Layer 11 of a small transformer language model trained on English Wikipedia (16 layers, counted from 0, width 128). Numbers have three digits each and are written without spaces.
A neuron's activation on a vector x is GELU(gate . x + bias) times (in . x + bias), where the dot is the dot product.
The model reads these tokens: "ian" " Ang" "el" " in" " the" " ch" "urch" " of" " S" "ant" "a" " Mar" "ia" " in" " A" "qu" "i" "ro" ";\n" "-" " Ch" "ap" "el" " of" " the" " cr" "uc" "if" "ix" " in" " the" " ch"

The vector x that enters this layer's MLP at each token. A number n stands for (n - 500) times 0.0076.
0 "ian": 525350377479169683534387483576391427579470783562517477512506336526550373393436410609520275460648430443437657222466285539369382755716659356464450631454256432546514226464500486376725349583463447484376461565444360586516571406494477789560728333511417632662361581548406504704743541474570552435589355962580515599611410441418477527557609558398472429535300639416324513570395683424466311618267
1 " Ang": 745216519639412583533534544813786462709303584549712258638629507490569502658329643655533642377443657372509513401515350543279470447694598480519505253570727447567566477566598551545683501675459497323515350481469314481700603630721181577541407337370589485391336627554296439731625311669367398684352582526521422562633435516484175710567616571414644397443216626343493438668362566420308580459313
2 "el": 589353835603537582545534454517760632731428707543460525625472520509441372471522212621430285573515463367603503291483378484359372557574859484439418429474653565546534423462732478660601604594346425383456526526539095500579647566480332693291448278268663575789401542437325401831599405496316280562540589587383672541497464455654456591395560861727548503578287574450626526520495588593421305560484
3 " in": 475418457417353422395385475770433422417463458505522530704532406780455387497370647766587295501613682488506352330345334482338458738701482405451403565667567446599429405651511301453459267539365422549535509376477482598681592423418365811556758107271388564431269581623421587547819453425604405535452632911547706478642506513500597397415514346551442450569413488402277794481380550344573464467498
4 " the": 526619383502360665551400514510578416578565444621503611470636421489392424558392676525649518502806553761409580334528450398420183652595493346610475456596345354548373301581685415591437157550353521668565481596547395338803572467552390518757827362574282385597241551722617332577452539515540385417471559803472800587525428487464534465681528535724285463638365547552508809511482647429647385495417
5 " ch": 474463548434421559431592535416796487800409477626728555488343428424724606364554474349651631550557857595450417355453439523433420593666394375467449390765495531427524619554671438733516521585385408752650232484849438681680518463346463612566561369731326496540550574446756261438536603841572416596459628753311630765516455360597459636668357750492723523434481464534705647507580443560480383659321
6 "urch": 422176578578384502557474559448492350615421442449515358554441483433589637384510300624439345787613490662412766393518287502583613346559551360363405539399542558327468369422581354675589649484480595453596066774667320459484761245440415737519258345302542440604502451438826629666402377548591230469644791776448700591630327517551556566570385719534622528375631401407597728543379515651585407577509
7 " of": 373470678337530511510586339375439590714401415713541506513471393683418544603392490752367333389309543572545464372602517304457321634633635314426570703581674445594413380612457218589518398553320612473603469320448410584455454537295339805497700245400408365639268499528467561478660719449594490583314643690644829377703375529467565378502521526603431322381553222416609659414167431287521351320482
8 " S": 778615808446461735639375457511614474440508460641589395490420245775519351550455649366483361478368540547498482178383600102377434407568435471429545419588697470582465527647703504527539404584337532522757307279564399458555552549754364585619458375346277268328358462355679413686491553653600479740366442530372471551503507425608599487550519500473513498451376665581484494529179686535432533401351
9 "ant": 465389717508843482541422555430588634756529719570572426752306398572564406490667676535517526427301667386538448306613591504432330584460653267414471524548402328712716342423678502604311360485399328348522366365571390426632545760534409611649274556462606485481424340604422515570431492737469225612439636485305402469507551791545223690271552154668371638472303591311662287537693400501525429268483
10 "a": 613361528749461497431614646364505491648524603548704404560512197366234674300746321426701493752337554657490588343652449284437338814450650474497386321474738449675349456459421534346456298460551463515457286360461461312611640498542469740368338451485640455474310381592373503485296362647453324660402355558607473369171620405514422740408351472387370240496458301552672535575509500509175284423429
11 " Mar": 707317463488749699530490615361538601461469413544660378420627388292588540533509575676689511716682664323346475269509445450655209589517784358500394478363649408517554459313596646545582506646500474272525476583466448293602732463633368757642424100395412578175410502233472387496478315934467493698490679622624489461550512511561497625677413278451530640289450649470515503494402617540410517329427
12 "ia": 533523467729314533602603587249426520644407705502583380476496480551575618218376419613777247600508423545554465254530523358461437509390725374427418637484729406453458660238429566366643239484605536134474344438406320370621509438587513654301776297336608441503424282590422426535437405543251327571482281655620563719613558497644452546559393444442529332445363527530528533631198514409460119366615
13 " in": 457396516447455499444418468626385431489473411441588545700569393791521378407361726733572375519590642538459256391401472377472455627583378388367394579692648378607425577589482301453357317516434613533599449256444425544686655436368419803413784073325393546413197486521548580545816518405545370732486741786572723461539539584467622269504485376516360497492378307397357836413349437379549479396473
14 " A": 619522534485486752392369557371606461394525524721484425542674444435604520420342651440670445517599598661456409219607618370486455467596545438477575307620795540475518500554518594631392424639237584247568246421619477503715770475661231686740447422314435369279374324352553467437395207599516560599385778689562666516623297503535472569528705482430508416634384605503368558576235757458266390327556
15 "qu": 740337635501475725812332419334604357774408491517654498367596300446624585510221542628557612720330614467590531365710328514476271511415610595718352383630698475436707527381547602814312327569607620316597594471620330503796502640388450471695423562533610678361512537533646565382697431713383499587378475356577468340540460391606270606426284512384527772295300432455604415348395388584317330551639
16 "i": 558195625618515506607428445194507533623468551518739409591606351555688559497477388563703399534469452584354480215698424366487556743476693439341545382474605418509425513604410453219584359580680349370540446480521353394776477249622589743316399333643301491367579355467521566382024418515670414573552167474452706431376734593321444536645623545420636271402381493492637348499510585433348394579678
17 "ro": 242493450843425637502608462129414706614562505500555403455290531612538358252513389708549373643435427472460610350607476631606324519452648661411538469548462445493311418410515611553465433507406483092548363466339292252595468468599588610211469178299563531504616283447626573364235412690229420697376301639475605499524407652514510520507822482467466399532338597610532412453237489612492224209544
18 ";\n": 390492457309574741552601478811644379462415517489485673706467593570496398380351499464625258460488230551383675431769506356349276548580477420341463490588588540429365515393485465734533235439526611466510396573556609541501457404450425662628593280292365380483360655371505291455861687570484528455570587922641651564604529573624588541338602462558520351452383693531532563377681712270621355788438
19 "-": 411505467384394726439503553309512550481472279678534643752556469615446415457429325468620363488384472657462503388762426486523299664621546380495413569523504602441478379587409399757646185474464541310571478551746507450479542467354426549661518368285422301374382528637562222452689541610505402514370605939597866516551615655415640418524442419460423379388434278496785609606453619448552279719350
20 " Ch": 532459598449532623526537544414796567722453622782535329545381417497631518411618387381684592349413726490490328178574540387530312462709355301608432311723515579507582656436553487730485558614421488459667408387817329609502530617425447638571509428590316393337578581507746270476529509853693483632490685758308687677557492429380509614519507688407670490439362435475722567537522533580305356502410
21 "ap": 663346373535357769538375363422599204550640350421836487680572499495346595479345510563733286301301569543524747501410287465559334365642613529285360433588586602480524496459543361628581719529537446327548255659641364384733743545665224595771292505649512264479506601602454535602592205502493336678297429444345612575759532416483614523759420553579584364400694398409471565301415490622374732295436
22 "el": 368394725382558517613552476279776430838477726559346531648487358401373503493420247677428218454517598424401565322638332345654402402496715469162396415539621459274503416384602475633687513484366639353437263657513090454385614689611348610438549471544641453689274571454568457670373575580459437528511669546608729567623509557435723534549526758648601602401504353342532540309453537495573333450471
23 " of": 406480800417565524581560418392457483636392617655639469528520294591410603606433412791466376297365559506468482261577453244483229534691747257427513436472723519521432338663354325498591219506349458436578452491565361732416533481360325640465552338462442315552249464392569339480639588521469407613437659657607773387581603644442639494606496398512462395275497184414626760473343378408474436339564
24 " the": 455579512569463787605395449394555515666603505719580450504543263436366471572480528599534578345725570729331569313526532352645122478639483366552464359638421314538502440614626419520392192598412458495593391572494289446641611459583353459717770506535237322532284530710669193523493546516544442516541582610499827574427607528306594505566446564676427410567316418613552818399314616556643405377429
25 " cr": 720326376521485439788433670449570522539445436557734514501481390369773433667595589347524491580385794558451425352616548542504222486473549481721414427514482317753651647696802434463592458399337491603514464345540597601713870444443292718733575487634242594568475466608697429259719345639584512531444633642595630535332411759628314295705344655450648418687340457443439341546510651481658302456512
26 "uc": 630228455563342677551373495404731278593431515319549543524420450397634655781373413600285673588562557635578626383752512545598533628343644848568274503590582372610633355498524428537667718424507454446527378336597338256729721224546442528579499377321406415485625249600419609437390544746412561785398329492521317465629527557624263667423422280429728337509599448479493616380325508401518401473386
27 "if": 518325316572330757501577433238295358508716602313614571702339368678536477586417567603503586652509587414777542492723433371724571705595395756411268719553565709650562628784427742340355482473355473336520497552374428548560565366681606401480491379491357496504613209369456407231611525421599522732472193493524632449666397267572495633393685618576648502519555640398354558375401555259270394641447
28 "ix": 461442403804403655635351245727608463555297545616600413471357373566541389465437447373613420494719506507423860390711528208686212680375552473455171482356502342420428441446581530377552455250646389503640561726558319348419525523671571659400611250541439450556580226361448503399498808334199501352601423608636559473613533293374477493419587345609707446387503563450666493570344570535511273461574
29 " in": 508415513551510457391452435589391451451450358502590504648515269771520413413498698770565415529556618523404263331459494307611378537659428338395409458696672438574435458581459351392407256465430478462612468303492417568611617487366345767402803184357363475413254437464633473484760434446607335731497732847510674498471608665403634254434558405491466395497362331401406864455369427438580595351448
30 " the": 544639391568445700581378469449568385628638452645515530455614378479451481512412640476590577434850527739384591324616547355647186534574474357632421418658399315513432365614615432588409155505373505559616390639557336399659604401544387535734798397582252322543266455700739248567480606533515412545443646653423824592469537582375531448598510595647309432578241418583584828414420583482644387447413
31 " ch": 464417563428489615526617544482869443787429504598796554513324436411712512307506421299592598527563868607402420391547443522545502544721429392549409379771495498386569599531714461743523503605436429651664135513860407654576469425373461633510534341591294472523569569439813299450515567837547449630499670728397694659555488430536495611518409778458758490397411440578696658475475481657481372541347

Each question shows the input weights of one neuron of the MLP. A number n stands for (n - 500) times 0.00069.

n81 gate (bias -0.070): 378559446443486439588330435549604463561397692700707483476560366437674415448600384681381366535399616300565644444421268556476666503507493337700330564412330527567503462503434591469435305290479450340552510554445465480421426493593555582728658553609378436527592570377653417675429517419493476476603558638456507541554510520490389382487289865568578859410548368513397423571623368385264588374622
n81 in (bias -0.012): 507592267432649730611674346600392482697471526565717428435616496604409334415461525344671485614536278536634504229709518676507434536521409442291522479583478266418643719479585460429330533428596574482167486324456644349594407540456376565582575496518723597427413387591522460452572525572643420518433391432624559290550403619493236493306629718373598624346525306450460607457675530652362641562708
On which token does it fire most, and how strongly? 15 "qu", at about 2.9

n258 gate (bias -0.040): 326317398382470473599684362551612523417386329556510613467486497599503463449588530533376597425493393563437540462466567407563253470418664523407413536371644444582556449661561712503416346596595575563436427510436707570614708354359654500455454748751380365400470484540544463402460645493598477695399537729550530413328427640361539500398514259520523644564493460586470750726577221427567360523705
n258 in (bias 0.030): 583695328599608450206427297524439462614481225684659461469611413591608419527425411523558318703446651385400550575477287420577445589302515496535546401420512695329439718686414573358477634580402421538504243515644496362500511466496430681734595584163607717914407489612531473594603523645235542611459628432427703396538477438465606672172575234318539516578473527439543698669659512500644488504508
It fires most on token 29 " in"

n53 gate (bias -0.025): 642638738555538607586692447262641458507598475528558403521593579575664406348446430420545181486541451344423570436349668583205433437448437531621354517334622559490603504366436573511301347365366843517605597576546759486598576607595584437600500457507632314371368476434436574486676497428303590697701556366633697538338472406581507510521596465521441531359625472407514534580489344299700406427541
n53 in (bias -0.029): 530563562580459449599563511402445613580790507489605614478527685496356427470540533327555278422748293306430282383281404549316590574478441426650293294628570577533449474562418496606308225335556525544619471526756350274578529745774589644527536424411427511374515442411568705400580304780627415442514633642415511504595537695556275584398294555581515500511485401456511435614730298397378408371540
It fires most on token 12 "ia"

n37 gate (bias 0.008): 660554556374639366514585399547307362380561504443472457504496367416450567489354216361496586475426707482418589482504636603684496557651496642298518441521617496293458410475558507591731707613421493674382755458733381222432426581436389386643342643586422293557674542589732320417602409574403408465365471629404558642493521560367353362697460681564671471507433426644446528383500551479178528674377
n37 in (bias -0.018): 790690453628541575578555555395706388598603493544476565426592611619452500521614500418527607434561562412637469276396668528473486527375455500636654440453466381476355614517437432657360629296309587671462395520486510608260581517472380514408807634328340554603551540531420490638483544507773459429303346539685652299314541633434513425463646527490647332604442323486703342490414524405297333527534
On which token does it fire most, and how strongly? 20 " Ch", at about 3

n141 gate (bias -0.068): 519665332600666369654424649384586579392351397504340526638418448465421523481385564678753367619391477353481530512492439294658584689522602436485409667463326391366414687485692549589417682410661533451519425526451588463758507485485606825586731582716564642549742448561477710492624582489695466470463458496739741591414519304393682740421550576489481322619560474500283370353542312783359413338275
n141 in (bias 0.089): 511712528650369437363592432565567577777739561313375238444577510457348652554552415429397582478254546363429681420525528547691690415353525489623347368626465563409475368392612426569528667595593552655575444416471363444738668514379518539580601485528669374422550632354644568407346699542486528489369472610326396401532468447507549412525457621837670351500391447532290301521464496493603288758496
On which token does it fire most, and how strongly? 22 "el", at about 0.87

n303 gate (bias -0.094): 435704669381611580533383415483464320589676527460674564301586513373456573548497697591403517463553389453560416380375527604343395315437366487517581454550614447533235223371469490589654325636701533741385470540419510706587473460584439517462457362655520639446393339500490517473424665278530477477451439399755578450609493380361454510371289664691540439375731613513301510490473445487372500587507
n303 in (bias -0.010): 407527590510476603636796439599483547686470534680408544590514517435450463609487648288698554411490490463570675490398483524564391682470416523493517497490466417391610591440596460572480479550371235530422614543693596503372377550517712430393679341490343573608302392473603442347550298507235366280670665559318636503503517369578741513759541352466497554684530326497571454503493575423503644416310
On which token does it fire most, and how strongly? 4 " the", at about 1.2

n203 gate (bias -0.105): 641557455514539321720359482590584514493639489426441549629547396529775328410655500525394433189276567412556581695390305340437396762556514482465557569619602601448472536726611514489592634437493528553315630332536601675511259398436525482431528380659518734422528531528371707511476601514493461573400486386550471370524447546360212286287475256479716660489532293692532622507500572528486423440661
n203 in (bias 0.086): 431428426632478589356414583306611470445526432764658668648519478687197344553694586335575421610530627619563511653364380492537508579600661470333249577522642556493515579452587644714590458745508646515685522307470511604639585756549774634527765558560504349680638533455321519568493415537315288474526620380657364541648682589769599515393451612519474380428612663363481430578571690377515723339452
On which token does it fire most, and how strongly? 3 " in", at about 0.75

n148 gate (bias -0.031): 432372405482500515526459474674548459706429440537584489504538591614240726410580526593407608492552489496522541568444522412567342552680556682419533314570493644658397698580409342565682751603455692493350700463649387677321518670302489459489529634243456342113530482619421556680618643397305581375630519257641290437518522593259434489570372556660678452241448327427496654585481583426679515441242
n148 in (bias 0.014): 496617523360570454607461621492454492508617772646348608489560694622778554375515307427438504469366639404407326607753574759673574427534778593473523648469492355671676153473681389255303603699363447500652615393395535531365584584430322265655401313426515550717415708240567437457496378595453500439587616408581586554404450565527530427485610496419523566207600389531741846512438414512531558284546
Its three highest activations, in order, are on tokens 23 " of", 7 " of", 22 "el"

n185 gate (bias -0.024): 642435453457595473584453438711557621647824408561337409456535473289497473624689409673669745483654592409382435393500391385551205527430391473473405700396385396560584531437614540587558465315696602331507571409725393362588574638613588415343457476650635577605334348599424569445376457426346628520490473570503651466517476554428513480363528531419273602586459614306384580463381476459449234578487
n185 in (bias -0.008): 632406333406586720474447483291359622327553317467510414552418497703593497359458407440573560426484590586619447500420487671513574563444357477447566438703421444461520720585655398310560466431685448384697605385826369402464595523553523470483337486477602464364669477374591651607352575297587388598649470600347510569788694434356640323529564593513573596460368592631510559596353527536547503560549
Its three highest activations, in order, are on tokens 28 "ix", 17 "ro", 20 " Ch"

n163 gate (bias 0.007): 460636462417521381721316400460437644748447291507438285392475483511429581837407627295539539554570256535616521518578341373461328581549578803465482448220511489566538479451500360543539594577643634504518475703393381402518598581596376387627381602344665566744564631585586564650455368524525422469631457540390550652413184511500643370451432443383468532364581402510632354363713601630543651613539
n163 in (bias 0.030): 470481397507522437338567384704500349650545396441223463254454467417515426635772641541559548707496388515733731466489563408470436611540730485467515351625522430405258519277715581709545436386541648463410563754507447515541588610705470459603635343533500592481470467533458459515496357460470448463507344585400470626496286685632507529390334400396422347406581279511597087526679459352604770252382
On which token does it fire most, and how strongly? 21 "ap", at about 0.97

n244 gate (bias -0.035): 431546524556492385417532415450657326553563362465365381516280343646473435421492667586484459634492514530411535417503522675610645562529584522288351420441519594471385486343602521436713500404505624513633438588313574527519465481416484457444447308468393479443465434468566456440532457409546489433687532626473516489540487573612383537321456535538516489342330454604492479508530495339419376441497
n244 in (bias -0.167): 503422285661624540606627388681470403513564480543352410384555629702470694333362717705607426493473517670590618500595520531517571678566554550337564329414339477487424517487698500466456575397548536530517553590416630533698483347362278393604474389661383550520356343450544354442381692566700677563474719528466503604543487530544381789347439547490463322398674563563517602423540657550476290343547
Its three highest activations, in order, are on tokens 18 ";\n", 6 "urch", 28 "ix"

n65 gate (bias -0.072): 411581614527605569479409486842635576666733511629541727673356521428713587514411493738622591571392521542566739464542556341458479612407560671660588493493364472483469440789383632464297489576305520723578472476644329625388420462342532476493455493482479448518517483623439592189587455555345312375462458362402603364552451458489276542362678350556532686518347424676401417601430397490412333374531
n65 in (bias -0.011): 562446570714436489465457504602373709511464640557619386680471437540468425692420415621714708330680536684422679751482561228500598646437364578479489588631689341679588529416544691606439606613457563450583362542590377528529754546417607439581373489514564335496493469614591385532616598423590393479458711441586157372546564401645468627556540739336625625359290539292396626518349660507475454311458
It fires most on token 15 "qu"

n192 gate (bias -0.082): 371598548569500386720519455462320559302358541622511459511584376629630145654203382415329522237522693537570474621552515454592324608295500278301582525445559485401463605599771702591570557471647688515534530309414545456552405563466567615607372385444563551433496246407632747507496661423418415471757626296485249419691426374643402496463636467548452537466566301592489405754586568360507548696482
n192 in (bias 0.118): 849678533603476476557591288476671500600357697362497409276503597479551513476378375398483405404450500409659459552575256437507445622533381257423442510466483490443513343327655570427287427399672404294705412473510490477642466574623412473577453287659466584554331523419510647510497463710712416503668639454541637652533618618507340584487466497629351666609358554467330470419456669402391487639591
On which two tokens does it fire most, strongest first? 28 "ix", 9 "ant"

n150 gate (bias -0.102): 514489416507475348511646346457525553528346436451678341602639224551386270478302489450457368432535504694323664507697528317581500635714464638578354517387550591658518557311280581638660438602561656496479539634271540542628679553407518475537556551518504633671585632521721493543595587707597656486393589721692428730198514514626371440489518443496447675475574652489668601521718482358596581401602
n150 in (bias 0.065): 679548333454510574510453371352433443433429432560788487290517311652621503548441406395466544435661273668517497328466439597624527554607463500463503467500544520463453840457486393728662493460326635402480617373507493637581513406317449658354443549263507470564689434432459394459513550523657436547622442612426637473527440591606527644403473642503331432578352580647442570477442538426693752379858
On which token does it fire most, and how strongly? 18 ";\n", at about 2.2

n73 gate (bias 0.023): 494417285605434519438639516590469628372370478666447390491257497580450497347442377664720528331453547428365453355522352273500557623581424667628535460668465503649478602305516488548670532500570396415602528522456474494591606238525405541432547484434412565667550494541234596538444463478503469622518468565487500437534475340487463263428471346475434427299469422344303658469624666685506597406606
n73 in (bias -0.066): 456332561787392632439641507415439579300387674482461572661559440529385540540549572392237395551393739468558580592580399589651712579610637453400341606400687636379496511638456378629417541747526690701595493378242456361402575543573460536619550429453364561807601662355526226646418319415442719404412674463439478453446339410343642722514614435547583500573489439561493749468580386399475417619464
It fires most on token 3 " in"

n201 gate (bias -0.072): 596724335382591482518663390570615450310610438262525486464455646318471645688294471580467566438669671377594435370284467552410489485368511612514453539496471583500636471557614389385620556388320723261676334532412349453460529270248504696646432623525266425438612316733430496559593307371467460457447573451416603247568626374515439356622596456478732391357439529525537236305536596587668554511374
n201 in (bias -0.106): 396600466519462477703583423519680511211477519459414538684613515647504564538582663454329412235402435349632538523378394363602573584646603402541792534568167406392511443668357710380371434376254348424458293376408438534549376564489618568410463648656530421321489255633291281446481448444565239504467599599561385466594221270581437680410635557443853504458447466410496496466439400266271428561605
It fires most on token 27 "if"

n155 gate (bias -0.125): 556241551392484293531480544496457602593377547473446476668528589520362410536565598543535306716594532586704579685611539265288592441644634339351512473687421371457488524477736504593780552621496431335456915441361640305468500383397551398488368484559473449508386265393552604365629663574659598317558318533484464378496688512744651293703568425437267195584394375574377403578734116606445512358695
n155 in (bias 0.058): 380646511365515651636511404539504659609580469640605511628390410418382508361474398431694462635591397466595492302608386629546485649774687318629687556564333349583669350448612455597588535553531511587515508470527426756363308594362489382238519539439492677576481850527333654346255245485488341236407424350439538496395545788627522342583399291439416359273318640286423448564492682568554693397470
It fires most on token 16 "i"

n193 gate (bias 0.001): 188425712589765440533611409438543660447436645517582610586524322373463420500307590500530487405450426550416436569470517600416575429497208487256527362523410334401550571563520390428567325393425556507442757483618503490386533543473540497593689500547613493476493385396729463591560417292510443447523456291309805467334420473735394530480445426597581574592467696437392401477314350406399497678566
n193 in (bias 0.042): 392510618545553510628672280362369566412707696694620371520316510432467635554384381374569497466372430464734540446707464302484517520562623467477692331392563464438333453676618369530470652526648590431423401562577544484633529562570500569633582609523270471580411539473675403336579767582440470536506371582397734523582346510466523480323537417580738633543533339438490601645367322371420549517523
Its three highest activations, in order, are on tokens 22 "el", 23 " of", 24 " the"

n30 gate (bias -0.132): 729723496527535569312566719551588242435445488223523473347504637615388400480383523558353535602389376392581279544449589257566445512313430523284345568496612369267515274405567385536442754538488492454527808542418859439484362604488473368345538676597485619457604394574492512488749172336437593442545764508384692438446346423484355565193662469547516411731485431577500782646477524446414496341508
n30 in (bias -0.045): 551631518377403689397382467595436756670392605211592479649374652577532536398521704425511356431489511653564363507580504592264260723394313346407392415550461568535528449613639351625532221439485640436399743464608573585399692479569370504478663437615693468554468686493230471381248461518656471496532428593435558568390642439496426653677310557514561644460328390436663592618677580525590629378397
It fires most on token 29 " in"

n223 gate (bias -0.064): 631465445558507472552657451447665649669521420417493337683367356400528424634568629559577304271479353497549559589563709489406539392548601604469535425566705500448576682473245569336490610521567296580342330514486585493371486483616696521328352550472524325591597503465493444718466658383598451659697661449601433507469286521595637258514532510650284619461392521493567603379815635566538292455259
n223 in (bias 0.065): 583457616350614532437599579590802384342429486458556454563434580623351574565788217532394475514447440408518472369661589814571565550588290514380496280342670496381479368497561637580571351539335438546597426704407356546518602289439372333449479281589398567315344642215399608615367577514410553430452550467614453443395673518662388373321464518393688390324603578370411465528546446397386327457419
On which token does it fire most, and how strongly? 22 "el", at about 1.6

n221 gate (bias -0.034): 441390436330482579461630361541668285421449634597649381496403329193569403551415518746540609804511692184561453430412326373587375471536359493576627443479428371507482449432496396667449700701661465619507410378507574446344414593693533648403521679511626536395446277558434518657486525272420442658606330417438383468453518767372557486375522334529739565515504471682311457403456478446467806554403
n221 in (bias -0.034): 529500570493535644545475514486584721322507511346379549437435347688355637486390708267624496389161302570454638565447567584440675284597617391539408694458623269549577546507478699576786431395307373532546324521447496633588486535408535426518493576518609333666454500496363336589577695625610651476479730496645421437598763496547448392580618638461380468632613384490596514626404543525231616637521
It fires most on token 1 " Ang"

n246 gate (bias -0.044): 683462577551373544507325568679471578412414530396354682393419397668623433534434362534552556334655500426292317302188608193615477496559433563500858679467530419610493477581291385603280649600549409600365459530537348518564563359564537552416529442485644504474366591436413428402721529555508225485755451326433557158378759437598456348467754466433399496500370433367654393322523599385470303563585
n246 in (bias -0.022): 590529430671397489514355489663381518609325418493563440342595434525387557457448684450592454457430418669521525482668678372334414660490489341465628751465397335336265314497442352438660504472532500380572705665372478475482391384536304461460542562550486745525808396528764694708598542448443320458407550408337651677637275610518462433465532397347433657475549504591414738426625341447375669670563
It fires most on token 13 " in"

n13 gate (bias -0.070): 306381525367332605341493482466442649551566338740683518696428302534321471519475343650434651693413566376120673605537408387431574515659423485500500471413767620547648563622586500433577605507548596577470555573680422283449587671312489456764576560695445605482789597603366415648478428659445639536636496367397245390500507464422399464565262581449544338408347602388375659329393615507614620471428
n13 in (bias 0.017): 610292577381544380367726442308623681600548527363464561420680467538392376507451379507608466456463541634470726314622645337510568534483348577537696550447446583606433544656445644355348638587575539436527604540547363336348537650595324453559503549389480367402450540507637565520523550477663389513585794328382681591430216299466228597510661490281476399524547507517463410594608517433324570611470
On which token does it fire most, and how strongly? 1 " Ang", at about 1.2

n59 gate (bias -0.074): 382583426105493578526433515746537382511732762445533311459389588481522378326365571466418549575463392470723489595354530462570398776427440630289362449382355437474621537258693596519727713673647464470526515389377500732425710397511530649397423477504493595496325507817557594571559368438549630378398634570526361641651496567477537507482545578131407466259315345493459658533429496533347533533456
n59 in (bias 0.049): 527587456390433552463661425458544833518771699422588507548385566431612370519507396373541481239633582337440403439500485431493508758695593463481578595304507518732533432676511212374354687556564329720444660363331530297549711293650534701465533346496418515661463584429542474496533460574428280511551459508302519407415330377492603308338659347489526391383548559220414761463673500678380574679581
On which token does it fire most, and how strongly? 0 "ian", at about 4.1

n206 gate (bias 0.011): 675486503576507458476626521686631368763486563500393675687442362697633347354568514440651479521406570476420539450507486496664387496510223563622654314382353347569587528714568555496430507622539404332228657354528368722370379316437468521576483651314465614535591651426293511518590452845602626448493430671444461325517305312511469424621404539384570525468552514517440559570651439413468671357677
n206 in (bias 0.052): 599316566427487473417510683685444560646348665533447648460503450627611647538375490429456500554453460510366557448517419469614340621643409547467682470780416630626583463593336530318591620500524638403602493363470438640325440553662490617517430600325507450682550457473788313758463394639548513507611540497406714362434623446347391583467336275645695551408510437407537421373608524694497353299397
On which token does it fire most, and how strongly? 20 " Ch", at about 3.1

n161 gate (bias -0.122): 539771276582451469676737377511472510772507535400640566431428517229500500712503521591517685489514608330549507514412490453354535326466402740406469442331333528531493574452674479657416464472482694583697354593546656559378445348412483371478572403514389730441350674486677440416366545424496410466249703659416592497531493302645449535596518531476326374655444317452651586594335511490699361587576
n161 in (bias -0.132): 604621591453551320500534645503750473460390421758403394517518470772555650365617483476722606465507541625565781500459452669456334503419493510432404550639418537726463166560712669629701441530427596636376554612490451490640412453658582493549466567541700513271507570616497548445314591608379694443537486667473679589483635507521607629571215575609490428548605649507431500507624413568500548442334
On which token does it fire most, and how strongly? 5 " ch", at about 3.5

n248 gate (bias -0.151): 749605394562500284529474541459347478715515441610649470467374671402578419511500489311197433433416467515408526523422556363235459711336519515585585515548245452427643560635444412269500383511421406592493765350452511511526617390522641504473340751393324671600448619544594403381416525442638552233597426354637522375624559489789242306452519533533385467605791687332459500563407504504314368330291
n248 in (bias -0.027): 540429423424395473404504621773431542534149788669645477558656344563763427504712450589426473390596484616558558845602364360616516442550419558419822530354554350661443586355449396508388480435649394662570585485329555281582416365598228612500446660760604511640299568438366574132554443473496550393447286512585590473627235496268431346512398442597550375516519592427516454743621646643555650496419
On which token does it fire most, and how strongly? 25 " cr", at about 1.8

n82 gate (bias -0.069): 629496390556554413424343318664663489492234600663733363273543534453469424333519538546684631465428561675691669484454734468489360515700420366610607695496508466379466577594231568676622547496593463721288629659400500447458231397400607676512545677408492628519576623358406639515523421542322763564358604751466361378602580679376575766519395661488603634690344549345400508382419554374216485477697
n82 in (bias 0.057): 365545511431673233464412396556413442489437570650446493409538399338537511679414684710552393265522600295493692632645577511559407408554596489452500536478540387286667756362575555602423538460325432467478438584226515722393314533470600610754518709622500518397515284570631437333533427373396236551310389664732493412576489324373511493329459747529216289653529621435648442423485451691404548603427
It fires most on token 15 "qu"

n294 gate (bias -0.172): 467401439372522684450587419622231378489533409532528533557343546507634467522408098584496263559428645320428613448412685623388408576593489399504362546493424615382536259704463475511272496694515564355562666637609515536565432460723405706429693739424259622362522677467618471559557697697841471371613405459515485482579414525382436579597467485431377751573576558421423382493427563594300478319482
n294 in (bias -0.033): 361597343547382602401482411669300701511437430449619434569310438466695584702623368238338756578474478401500563349329700242456507352635515621423352304708684357500478470714253683523478817562336558382586694456652598325592544665519308515500565196337471591293625615515474489537409500547448489434536319496456522430507529529485638456573455662651718637612331412453489384529526481404378584504504
On which token does it fire most, and how strongly? 20 " Ch", at about 1.1

n46 gate (bias -0.102): 514511545668399337469455454443604476573447426326802828438504387543521615567473636483479258514434451503566482464348363684605256311590486605507220366510598403603234549472539604597423586493557517451461503354493447576486497295307553559522824504651517369458297514472457634278538562662384469635272518493465532528476712476429617517528628664367378588373434531459567700333577450354654636549611
n46 in (bias -0.076): 458524449483356551222304614542392575575507607435544370609659490444586353451557572648579614479558294309325503440386301521503573572294493517572311510452627466409361310318434442570699307626563340712656435510397667646661456449424548408525615602521449331325500410534521510680636480466441650517406393436442462329398616531573605242374646387572617538562339585571462591476407476322338773575361
It fires most on token 29 " in"

n47 gate (bias -0.075): 639545488583685169198677508332266548496731512708567408436293725488560556838351444488617601472277182564496476553220359529328500613266512785472472338536335408377476646184582293619580368444443512428407544783484553492597269560371536464475520434303468659327484700460430715695432464496508440731669476496420431596627719552463579624421475323464524625573480592524512587588472582388633552295420
n47 in (bias -0.120): 424184623386363364537500563708368351615370408343594467492457623347425293492480720712775492580702829517670563266680817303641538504504542284446600525430471793680504433594344665517591615331614488500395376603592415545542582397492613309239516431500455459417338695675534395349586443578639562331463571189604866724352310430369475397660682562488458521429280223447559492268538318616442521442669
On which two tokens does it fire most, strongest first? 8 " S", 26 "uc"

n18 gate (bias -0.163): 457484351545577534225527352579691400576422399358451504492754576551481677563176766531581473437546415442750690524652562325423633546367527273500380379446396435782656745394288619575527536623434440746562381381469649699415450485434674350488538615450650588736681715504205387309489576470465581500383392412593391596576347304629375634531473743392519748535365446660348394389438422354527454446596
n18 in (bias 0.112): 395482343437496612402596579395528809371375312465510680454438441616567514475452479458620514582588631648465358554675387449415249571598539479433581503370574367538552464608676405236723583616432566563521268346603270412702532623475645355347437445610458517419387396472500554657580427483357669287466571379288454394378489422432364689678683507333578607625715602269400430465553446197433493557465
On which token does it fire most, and how strongly? 27 "if", at about 0.8

n135 gate (bias -0.034): 524613420410388571731622302383360490554435439507377422493462580507534574359493605520547517294560514439483459607271463625466421703437236321443480570540412597694363439430407373420334493359349655379626460483602486295497490332616683402354507392452429674639659560510483657452657477370568375423523704532490606419517524520452540456537507470290707446500395470560841513520541796476449375490778
n135 in (bias -0.090): 316479517374510342425507633504247345360500500435412528438831354748631469356530369538614430496720573514621458613524611593424511389698666462500483527565452346398473514364760586535618458668528564628402590332493271380334490486361424355479647618542569380417583456510426556392555541637748548589662559385573423497373552466440486548490180334559406576643397607462427831493288468538594514586548
On which two tokens does it fire most, strongest first? 13 " in", 3 " in"